Layer 2 of a small transformer language model trained on English Wikipedia (9 layers, counted from 0, width 128). Numbers have three digits each and are written without spaces.
A neuron's activation on a vector x is SiLU(gate . x) times (in . x), where the dot is the dot product.

Input weights of the MLP neurons that the questions are about. A number n stands for (n - 500) times 0.00054.
n1 gate: 473599731800648462683536407460639429411461533292598566416593847491598483588490535630469548702570371583622531741269252337609567563605403720581522326385537590429558277666273496454722722426470186646398671389532480367283193167418343652560472376559153410443440540386910540607431525669388440282234298698357366440367425353408545409529513371538577564320448268370445563562538491448454547391204
n21 gate: 553401772551491337591425695341466310476598779383593566593454410245513458553410422375371298637553526292351614549134671452301810669491263432423469496601145436677508559583487443370500517213397487518262513701363504588598516442595435469521341478695517910661416663378263446423680471496461333496317565681496579596389579483741396552203268765492577591279464483344428492789265389663707526325590
n32 gate: 460362728432373739612417289555545259669530411496496628358627448812591386375504565405353488534569669430570418334748440806566496538295602635299512545594537310423544714364366311189481563434496571539504348523392326472475518603684392286382417531452650657690536402489492420534687526343301645608507637433531700514595452531492557589346237693481256464507446474508364362468128489630563580537397
n57 gate: 588323673534556571469369318738455513504435694581436602466428371729599527551368635556328528419618643605588555512399472677521293700250326401504593371421574293486448614582480276636489354438297452595500144423662426445562544468500395372401718662589329245426514362579353624450458414478427465575515569673566743746458686504292500457530545687291646378822500496584508568807521247477567427332554
n65 gate: 543412441769540507335543601539493433035640552351728442511526552443542711652749496441646414527391363669531663461650516332531277481569474489545444654445545852556463468500563333470568452392375469719422356481400604633319330492531446476254426324420638364419277418474489456379740366442515314437360461608439445659568460236616472504628597436770511548441293500634553756465504519405368405489633
n66 gate: 255432774468563488480413330459275624292696785504284390547461525624624524549518391408208455496730468541750320724358437665525618681492480279512525235508569500636431364353488645402440652228456409554413232544368474690473515446395581508448522579398338483590605377295609550468500774565608508414535308618427270567300325500430615395515425432583344704453556398826389222504415384395442731586392
n74 gate: 479769504573479540608457301551500464554447212525479366391500664373537553610445562354436546628539512288557492658546574487560693480517630321451440557432447471190350382345760606488455428400270335974530578599369500534676331296529633141320509470544566747437481589512578483725455452425484475665544566314641408244316373566634674305710427539508455452416659322513549657300233328686321185248467
n78 gate: 705509612410481379281343405552297439202711661463733678717288355666692668613388606720533368279566403435601321667313587500479437437491441437464202600344673532471500471633752623613655393654362377410486491578414420746692491153412291576135430604602329940299449330613583754349348608751298348339584548707565487611148642176636719398522523444532477495294629405376396585481402280578353482540216
n82 gate: 590301468492448423546453651504602578496434524354337829634488604500023516500394670668195763380828683525454618277597617428729670528450390561607418618670469615420365627468286216423759423135591466585470533446601534466555752470525487453660572534417650443420465585329156664389525520425285575621336516289275616439624472538314487688480427550713558575613426480367390383371514628637452471629554
n89 gate: 705523299582468411573358477398545610300417430588433585526642452516504436481416366492741457618696641492608407579450424520552467556396605571557349549609672561556774476540634536664621715627644418504441481265261615602493602480412685453591206723351462600597316516466439044318462355322546702752250407385650500394576404458543367707453470347260382480441321750520583478500479659401426534482603
n103 gate: 624313361548537730612422750408513426475487617437422324247635481387725562550747518449528577202271322258818446583270383637403366448955509478650240623555629385602649359474592360509147392320624486678431403429642395413399449729625567555328447710425455575284363614360749412460202318258460456439642300670531267479584440312491369299449304300522535575556592600394456474380604465206483231660411
n110 gate: 534688671716521568665567572571512820466472362545357388480233231604666436642410582394437217427628529414284471336417479725670540676463568708286487641521670488537735466437639411711419132389520621500718536334660582391365422450520479572452305303431500757570458371744630449634402361313606480357406596739471445409451472643396608418586452652303472349682573333479416723171414395533638383472378
n142 gate: 593275492408547452388276444378500568508378528479377483260472380561545642408359484589699375275418475426725738728554427219726600620500536476468517440387579553257343798654475636828415361492455769404437114610423578462384656268652471610520558744578656487500447580392488606528855572539390618424587515356504702523581204364596370611437336508407643496623259540636758432597568642590382407643504
n151 gate: 598619320673521496421525654432436750461586472368496153452532552291700447399555500717432420233402730508669416530529612361522240436708431694439483516294971533737441370417551566813305356417349538572538553296565493521375297432743649466357509644500306547363538672488611410610443508543701385576575273504492341588325476512387409037614601550419422383340604456679601500479573520295559598400631
n165 gate: 685592475278504393378526410590296573589434401302428459640693320450438674657346742530572519460552467655540381322578458455427439446485403554652523612624688667386591593539617514357547361485438737612372620682473620684483486481317393523446873508855356312396527616461639470344620717500595489329602455636426429449562398702485458787461432476460405357390332654428475529368459362580616652418340
n167 gate: 488656341515322682645532354404439694624554538566488476691412590541376304440780391395492397675533328547379278424666569623585447542721599554388724508560600477689444541403380448565365417331423548404640369206766514472463500548442488415751390592566410390654670500573551646759516587467294671364399412728782639460519500500413599543317466700596380488508890462334393561259639527360459631598353
n1 in: 517633423414491382597453426282561403449467460755569508349732605487500516611403650362422470612409429546565500405475692509229447724475418807422804189462384314508432583512500544362624423483496444398252554363426379333646627581375529573859735637649303600348465036741492526603429464432512276686624566606810516643558528538640272513604349733500645628621566402336541715457667322217488417552546
n21 in: 644261407535372628528570488435512526384575662600689528434690421744555798455597353595340386524519528664555516475605238289313465660697356523484471477496411397522721471592717496356764496560441492598524607350504533345214368451639500504134517337429640475255278496387607537591694605504203583651584474566432212643394435492540257312660504678672433378496448558690324601492247610500446618373401
n32 in: 138529496318496729384526492441435300589299280579560588677645414574439419555651706402423382438571686529564462287671379572459564492379298447394517427597566283293492487492351484234300412367463576179339586545315395453285578636640579257545549318604525474266588626399310350291430580528422562448647666226504476378717540682680396442579347338228644164416492617667346255530486643698567623496496
n57 in: 734338542579385625444641277553672651496360707599822661337571554396381580548372491571434513543459556431398570350478496596550209542414328483373402441417527428496475518759280476717284591565092518579347254313380403342504334337521418350301644390423264366414401225580598677504321421353551521525475704563195504638525628607387275672749864588458347301421312296389534475619419174513636441413521
n65 in: 610516485446664427480414333272473400426390492325586380550454483261445418306539508459263565401519686484514274377868554601536404539816418438543306698524530390457455408458537684685578508616661451585727547728548435630399616638528624525477174731508444218616405354442540479704409535534587196692317633531679198350457572401512679377651589482516382400469596400664574546451178759468424504278524
n66 in: 523372460375313394303624637334275392422436460338655569253404484380783515604413372391134715511532605420569692302603319435561478647618670452597308522573593601572413317623527711489507558530332396419554620522577329311518418632681451535515390581353424488420556569434451555702286357601571624613355532349651256570410449371489385485662474518511339432339292706621448537613701519417395742478433
n74 in: 706664465379177683528455594562617619519309434596442532504777701407563543394544236380471317612557672488482386706512467467525516336540708508567421630500320682303676610585479538609330694403373459655598559389279391328674671303712617426421409422508612374633737341477636396623536562572600416535554552356592229603484465392512466408592645604339174204481560512728296718422504452289277354454500
n78 in: 601364391533338462529430457149553516669742509158550327457362734299370279639689539677596460626147388367625634500194822759615305677869596428664637519595589384393477469247550644557640467441515095440340447398395438590588458249373716656331653545726368561505355570467412535408733372449174189164519322628314764378756655573649705500668261304510680521207564548535495813500696650456434336623597
n82 in: 478567435492356570517647496552401667559400406681392560447562421549171546350491538487448594416584580352423547344487667423766700619483578496658697260186423542331323194597561520418408304169454103737578775496539531586277768561508174591675564612779622791555348496385269544483349435392420554725569673397521528438554403597444628369492508582483525540492516393352541570114481713567508525724408
n89 in: 531292360507629599489551403570552475475451365690266431559817666688481481527508262265414697432363451569566411804668464438312625722573712578407240400821658511396457520536539482637582423302763535461616703410521414636615636582424447441571590636464473409481468295319515335346232412550492579669660404463451646430354427443373488504500585616560477532449656596410615463754555391572289534606598
n103 in: 740637577532384468801884708789435537418792464305530517735504184658402480749450438526419458302543653554394479440420409504283512204328419524488699549373580438655476622627445433549713532621492589585279496442419617508394547274434617432451563496805691179454596398618546448599632609441442574428628570536616284377521440467639435417353585670602249434657674346461683577368777151483560504464582
n110 in: 462340664432419132629517358644613623581484643162436613375464818570390524382564512321751391512355706645594534530429642412444328395296217601541667472719522431632646626441682531412626432359394766517618598541242410694371316746599546577471616589474380784359534517290377521316553572555594303504444566584438580439492599537567626860693661419492418548376373424479310592233679382336365610389467
n142 in: 213247766455569161742611488440468322558446741409440471305617574487410688610541463629633804579386425504572542675290478585256633476567451309422331508428331623436282448536611591504635259245311479517406484409364707513677319624343404877660639483522575331575600716528512577442537331460293533585640593431758584462693656463441430533544488280312628513379628375732524435538745648471376541636463
n151 in: 679538373500531512581530558392583444571345353563343367508521332326496621186253682430465474618628530564673212517449513500527504496457459521325869475371152521592771558545661356747421525411567517427699299307532381439540528448399649365834710677687339575364570582450483539462828549597403668656431504586487235367274427657324660547270566583479303549459358360316512208731542805723362604541387
n165 in: 745230428572436365438483440462424383650415437664264641768668496483314403872459520653517425496543864739507421386608491525552452388285528877605709456358351403410492496461542714356540611327280441588647354630458426571512527521684426563285234487323434299037492387564467589447374448348516439325673676580438421402407409627379534574480496504363447396377703504559564707618372654582543496694431
n167 in: 611600220547421702593566296443234778620496616460335480680422462576385401476863568566380402683591528609496394318484546610688379570815594563429717649386393429635515513492327382679484403452440533324656460182575547574526629484440544335702496525508520433706567467555476604817795586405193464469504418699729585378583492576589757661485543519606548483500627594425276457228536571576300318488325

Each question shows a token from some text and the vector x that enters the MLP there. A number n stands for (n - 500) times 0.0067.

" signed": 637330588492481460599717504711558665312624501455462420474494447438809584759606523465385519603460323453323367442537458635346350488499493472461610333375434515566669648363425578505621479570409526470668326477404536364410524355532552445583415578708579503825429431363539512121560609531500483538544417476379646530393491473499518289568348511449577385373553377442550527562796793407561595534597
Which neuron fires most, and how strongly? n151, at about 0.18

" defend": 558263506473631509486696526554552595499610518357258493568474363540441455514627455357528497427416457640306389282626464495313402535426564472543532426454328587567438615634447633508446394550444444546688389245536741325565472457594509591744246693502519573728639403440595504239570296504515479507623404479288656513354548530553419403482511327599421471437515628546447295653688516401370516253493
The three highest activations, in order: n167, n89, n1

" related": 470567581569466490456648582594688603276573526559337639450534303470708443577683611625579639608286479602364398431567480504572584330418561400443458388475369518601482346394376570441446638642500554479708503405717619524463570530494595468630326471504608542833494326284483539405634468525480638545553448539326661507428498511631360371589336492466435339342576602369672248578564614401571644380456
The neuron with the highest activation: n78

" Ahmed": 391530804382557635420605537328467638291471738543358113530639341579666251572681488512584550526425632521473478404492488640381384447588329519541352480446378569435444565506411555516435415676386388696613414639675565487464466497458507342614440508564460711561381276464483599554518317686504510533361338449322441532468609570634379479495399444528483424584662603484416510623658645341303588510531
The neuron with the highest activation: n66

" ": 446690440730488576570562625507548690514534394470427617462374492558404308694625410412560607439587581486534403466459455356428437402439439381572308339355417460614447485536544525236387575717591611629562413489444525726592555268428521540469486613451430625654412429487620544453725592538584614544592497256409564529444486564643461303486371382516470374490325418412519444570838710481420675498588
The neuron with the highest activation: n57

"ists": 512511653391580557495527574312682615626513592654447553348695236655501402494770573484562560683361613586596420592495517665326326485535488299571381458395301537413396378545467552481477554714598520658664376457636608426717576491459498660649466440623541626626452439390507468511637483585427576523318554473455615559361465534782320418580363469590613430388662599537618361588533600505520588297519
Which two neurons fire most, strongest first? n110, n165

" the": 534493509624532488526601630460382638495476507502452674460608299482332569456715493457570627601363509386530381456382548468482484373389434452371424280490571467511324638567460499527548473594598479495789715491592404457295362346529853369439486576513484581775431426558394518347724467571423302465476458442335445376372482507529449336543515531454451423658600357396466487433743550504646554419521
The neuron with the highest activation: n151

".": 609414433338668503614631676416555670749513528524452474286518389563504464487700443489551550669463545628462582474569442527527298443457431450511272446487435466554419436568509573464574621689657546768603502399604636667698417329417675196441463464650473628660477398534461517386439547562618515746557546460575545613390414556566559444233337455507509459464527349472549417470713638667524658418567
Which neuron fires most, and how strongly? n89, at about 0.18

" p": 588645604645447469620593431508560637664505530365441664502697519505332588496682713429572421356500496697429381281412438453414406287355544271460446450386405621483503609462366565388491537592697388475506582434616526490464432340390343593363462725488510678701554390481580353563511629211568283486518379344292546435505276789532427464327427301607531519491432495419468328590675537441486532499467
The three highest activations, in order: n82, n65, n21

"ish": 586361896528526421451609583445436480432464661435554589592557365530745540444632402427681697721358540409539407427651428485655370495494629468413589594499420579547301569744444516493482405694595502404763510403539543482572602413576430450740419547418478742606483543411531573596547597670507620504570441512480611512488483287576372424653433320568404427482396431316575513807778557521383508340532
The neuron with the highest activation: n142

" Here": 288286563328422476563575599496431708468448572640427383474528434608447347575567378516583523369420463435663387336528462478375512464491386390585284515399312455590591691538476508431467683622362417630739310615422499388417487405576579646682413420668574549468423272329496633616489650439607567502400529599388608431463646597536149359452274400495546435472671524285600710400493676434617640489543
The neuron with the highest activation: n21

" in": 421200590622571468568620598433457729534408462468601487560649399655224568836650495290548681587623506430444507462656717268538411405267559523743397425398543403488495575586412520433523615602539696661540454423497540435593702327414673577510492659655568615716438405559613394450520674428468390669630482481349565523281375565409392415535509467433589477517610554306525394479507502514525572474406
The neuron with the highest activation: n82

"mat": 451524616478574600467562599248702637411519510546335410529628389551422503479726546500781443642327634532623355344534361602568471471490592418459426655488307499445580565622301614426514691599474512582685514557483442325491536507442425606707410501480514672664519357489564501624489373536565403612475338455266484436366547468646366464591293408570586392435582602414691404693666605364423602481611
The neuron with the highest activation: n89

" Italy": 435616569398532625435563655354525576531619596271474481432738415584516399585728471310502649438449637615660403494540461669393533501346415394550400444386427498621384494406654541503418629622365634691653492391627588523499607380440611671501456425482536737710536286352528651564452508387588558563250396353499520645424432537678302469478423352599595419453622527494428531434658660646486657390465
The three highest activations, in order: n66, n57, n165

"ud": 438476731378617418561581433404582711518455525593473298365355353565475552412665508551629634564526679423475445473594367525541564542373362274594606553398340556488610658666259467379586671558518567657604374352514599358405591631453479520739348499511483683559438375426518695493548543527579472381515512404254665447537651515567478533706253527452399399444456524585449234640639563571415627239502
Which neuron fires most, and how strongly? n32, at about 0.36

" May": 647487529491499530621391402512312552460553543568399251304499413484351591566696556429630669654534490451546452308658475556409572401199459437666361250491427573518500737466517726448383525546443508649546358709591469362460757289542594544430401355571512575593509383434389561459446444422543541560542316467503430598368639694520344306523451455620688501556422552512387660375676739397383648468304
The three highest activations, in order: n66, n74, n151

" But": 588356469453495410515722505483466646468330449678372125507469350590392533543568387445708534351502597397564424377525462570401556447430484281551463411436255482477575636535376720468672568569381521524684322520623456277631499363580700610655488466520451691453423247406577522438598710421532572498534435642466569420290808672545374474387303521575391480395557370348514530479648503458505431535502
The neuron with the highest activation: n65

" Austria": 519680603473491594363566642346421630553564435145450424486642467585536425453627443249457611432543742612489382377587406538433495613478485566499490522378440474702354571339542570521389597549435455691679535323531515390345600357490602626360459666413518795652577305325553670508350546382601476576301290348583438575486411610432361425488552299568528489467593473370460518512730640654474615423484
Which two neurons fire most, strongest first? n66, n151

"u": 420368608521522548420494542357310672606457588531221211433471462526402614434686404354501746684520592441589494604610597490686630470513469455462477594491328419406454465625442636460616528743538504566663575475750597654516634368587584508528459491365464720572376508425581746705523355567520570443582424496475480540580708370440322569567523413648597355449594479357602445717670434558373507366413
Which neuron fires most, and how strongly? n32, at about 0.25

" Emperor": 485569579478457661482541709481428809383557450527473314436706384634552318571724534321535569455486548730542410403545647449337404438431293514470323654413411679473323516603374594490568527606443350673669401528657576498347639436540566648646531489539493686666516318432548528484595458501542598496474529541479404467355544538750250426384357368558616522528664577405541441547721488436499538379495
The neuron with the highest activation: n103

" Car": 406482518578530609441590607415568604389556498444352198424506518645269404633666542527559622323497444443382394120548548487393606617383602288571412413459238544493395716472564542373463662586556507541602502512486497409427468369329553712449409575505502757524576208454399505505430567495420270529364526468264690559501424500498268417531379415468418420516420497469478579650660624480454609384422
The neuron with the highest activation: n82

" France": 556760661373449709494559645371382532497611567204444434478664517677374426574676644222549614429542654596596452463550457568380583489324333327559396475461484422551270571412744576472448600587398677660675481521617427384375588369603586711474503391580469716554596359453494637565419484482578532610277379364391482557481470468575322448385518439541637430469609503510487545473781728627545622446461
The three highest activations, in order: n66, n57, n89

" of": 496503471532404494555411585479481733522534427478576497430664404587467364519664342305373518679286549632535461487631557415705594359412560477632284419484510659549440595582433469466445622609573482592636565540637570329593644383729734562591447753590528621708404429510466388482457483582428475603487708520308342407264553586378202412401406445621337359472554590367445406616609592427420425517560
The neuron with the highest activation: n89

" Far": 464442511442427490481635626548401671424523511529376121525429462603453342577690415566734701283410455362486398233578415509384464567381538481541487411382269585515483691550496379440528607556440425617664452451574507344340505447442647469568417712499592685599546263431461562372560607613488415429489523393275419466453501448552166435519328453492459366557447588414464642585566519462420651296349
The neuron with the highest activation: n103

"ers": 513533561427644553497561678368506660677497591578377419373599316641475337368666518437498457616458591620480345630577614589339367589517510218460366371344236543379323463507414541509519498667668408607756300582586453389680536384390483689574439500578565624572526464326535434410408514549407595542498634464511637552390473585674312367565562451494649357379792604418556360578649618477455477329583
The three highest activations, in order: n110, n165, n142

" St": 565503414445500453615577696433527682555512565393589283369616291677441382542708803411670504321404379476411444054468532416479366399399507421496357520382258584510568702622541346416403471536617390407575483652509574464478554326475441571521477662560438661573576363492493479610591471455436444539340523375308405455400477715451348371480416323493396460627263582337528655536606536317362643405467
The neuron with the highest activation: n103

"up": 504625345611515513483529514407685650548576567468242553534464517454363543512539439532591587669504568510402399418564338581643561640344361235408399547607385632358606618387327762466349751756533572521518511444395473226575447390304414626622427569522460644671571366497514471518349462487553257425419507382308697537484517665482519511542517477734549302392575473629504424508657648505327673471500
Which two neurons fire most, strongest first? n103, n21

" men": 594476637503631615504628711435459605586462393564305500487714308657531304524678467368560585536416475582569343409530621678295338577374601337503388468367213466410386564464312560504589646608512516641732395477694448326604672414507470687561485498605542697582676526519632407499521492434538572470449471441455419527427334534808351418490400470488638408306590575438582417462586459397380673353472
Which neuron fires most, and how strongly? n57, at about 0.15

"==": 570518331513405508486543614521429471805595407526441725414639568594563594554655574443470276547604612520499521748579643519505453558332336364594258361367368504486363506579585628373659517541563492675538560287559704571293412380616512284568312470628553587653268500371489584277601409528576347689541610421527500542292463618403394439443426631421622348571521357486515609528638631550649651534584
Which neuron fires most, and how strongly? n21, at about 0.74

"ev": 501580531421682521335588363400585643449466459425349310266496342408650463548649528507756510582589733464400499433497489687416451454434474471772591535516356591500510412568187657451618528706622442550503561388587554353598510395443473557544492604317286747743426345411543516392401340618465454402405380204388455534479662659486426507553533383502586413404655602430427388700636581425320612428419
Which two neurons fire most, strongest first? n21, n103

"tion": 486377463579478587552624520417645638672603488421266550400615531501388579451680544459492645542336352522593477467591415451537630392409554396448283543563396589472518488526482600496427538664598702517761484471570644445524445608552504504674421366550497667763467336255555406583372406527423527501444461488308714473449559582507517426567397391697524443345355767396722450746571731413449497272548
The three highest activations, in order: n89, n165, n57

" came": 793477653434391402469681498643629558469490409551508508573565510567631491735617351416615486442392461477474419274447356818390402390678609435452636376512405476585529671335427611489634710622423626461536525446659495313558616381627547595430304487541542737725582491533421444344563692395535496542388368420352438435388433515585277355363454331542504357550595389534354405529660657428351601491346
Which two neurons fire most, strongest first? n82, n103

" a": 430541488574539552641643525375508654655479594480654600670501277582414446522722560465448476652499579416649284485503621413461325302423668437478436256581550443635387522538440508442350574633617617516637609715529522554571474459633607227440452482616441588695478260579492436408711510448386278489534557539326549488456492477579423486478492405586531497653475283404362315504752469519541611462472
The neuron with the highest activation: n167

" surrender": 744494527449471527507720518592610569363562450454540574463635401563549505580700750296563594514590369594395371332471448601252352482402530518588497415455388546639348540519558536513596406565429545580628422378631772458492397411525585672675325572509532698789633345457494529403415526409544536543540392419470655500404411494683408376399386335539689518427392650491542333606774525396415587246401
Which neuron fires most, and how strongly? n74, at about 0.17

" on": 395379547484490407629604524819483605652486435387528355498671519571576653717653319283565731634531487547612424418506552338512494431374533392559413393449537492548405759455370513536348511611371440638623525444574647422635583490522708520519474628631620636766318554468528320369628726389564468629428500473276554553264331555358440437526379512507502298508481500344596452428571541561590651473295
The neuron with the highest activation: n78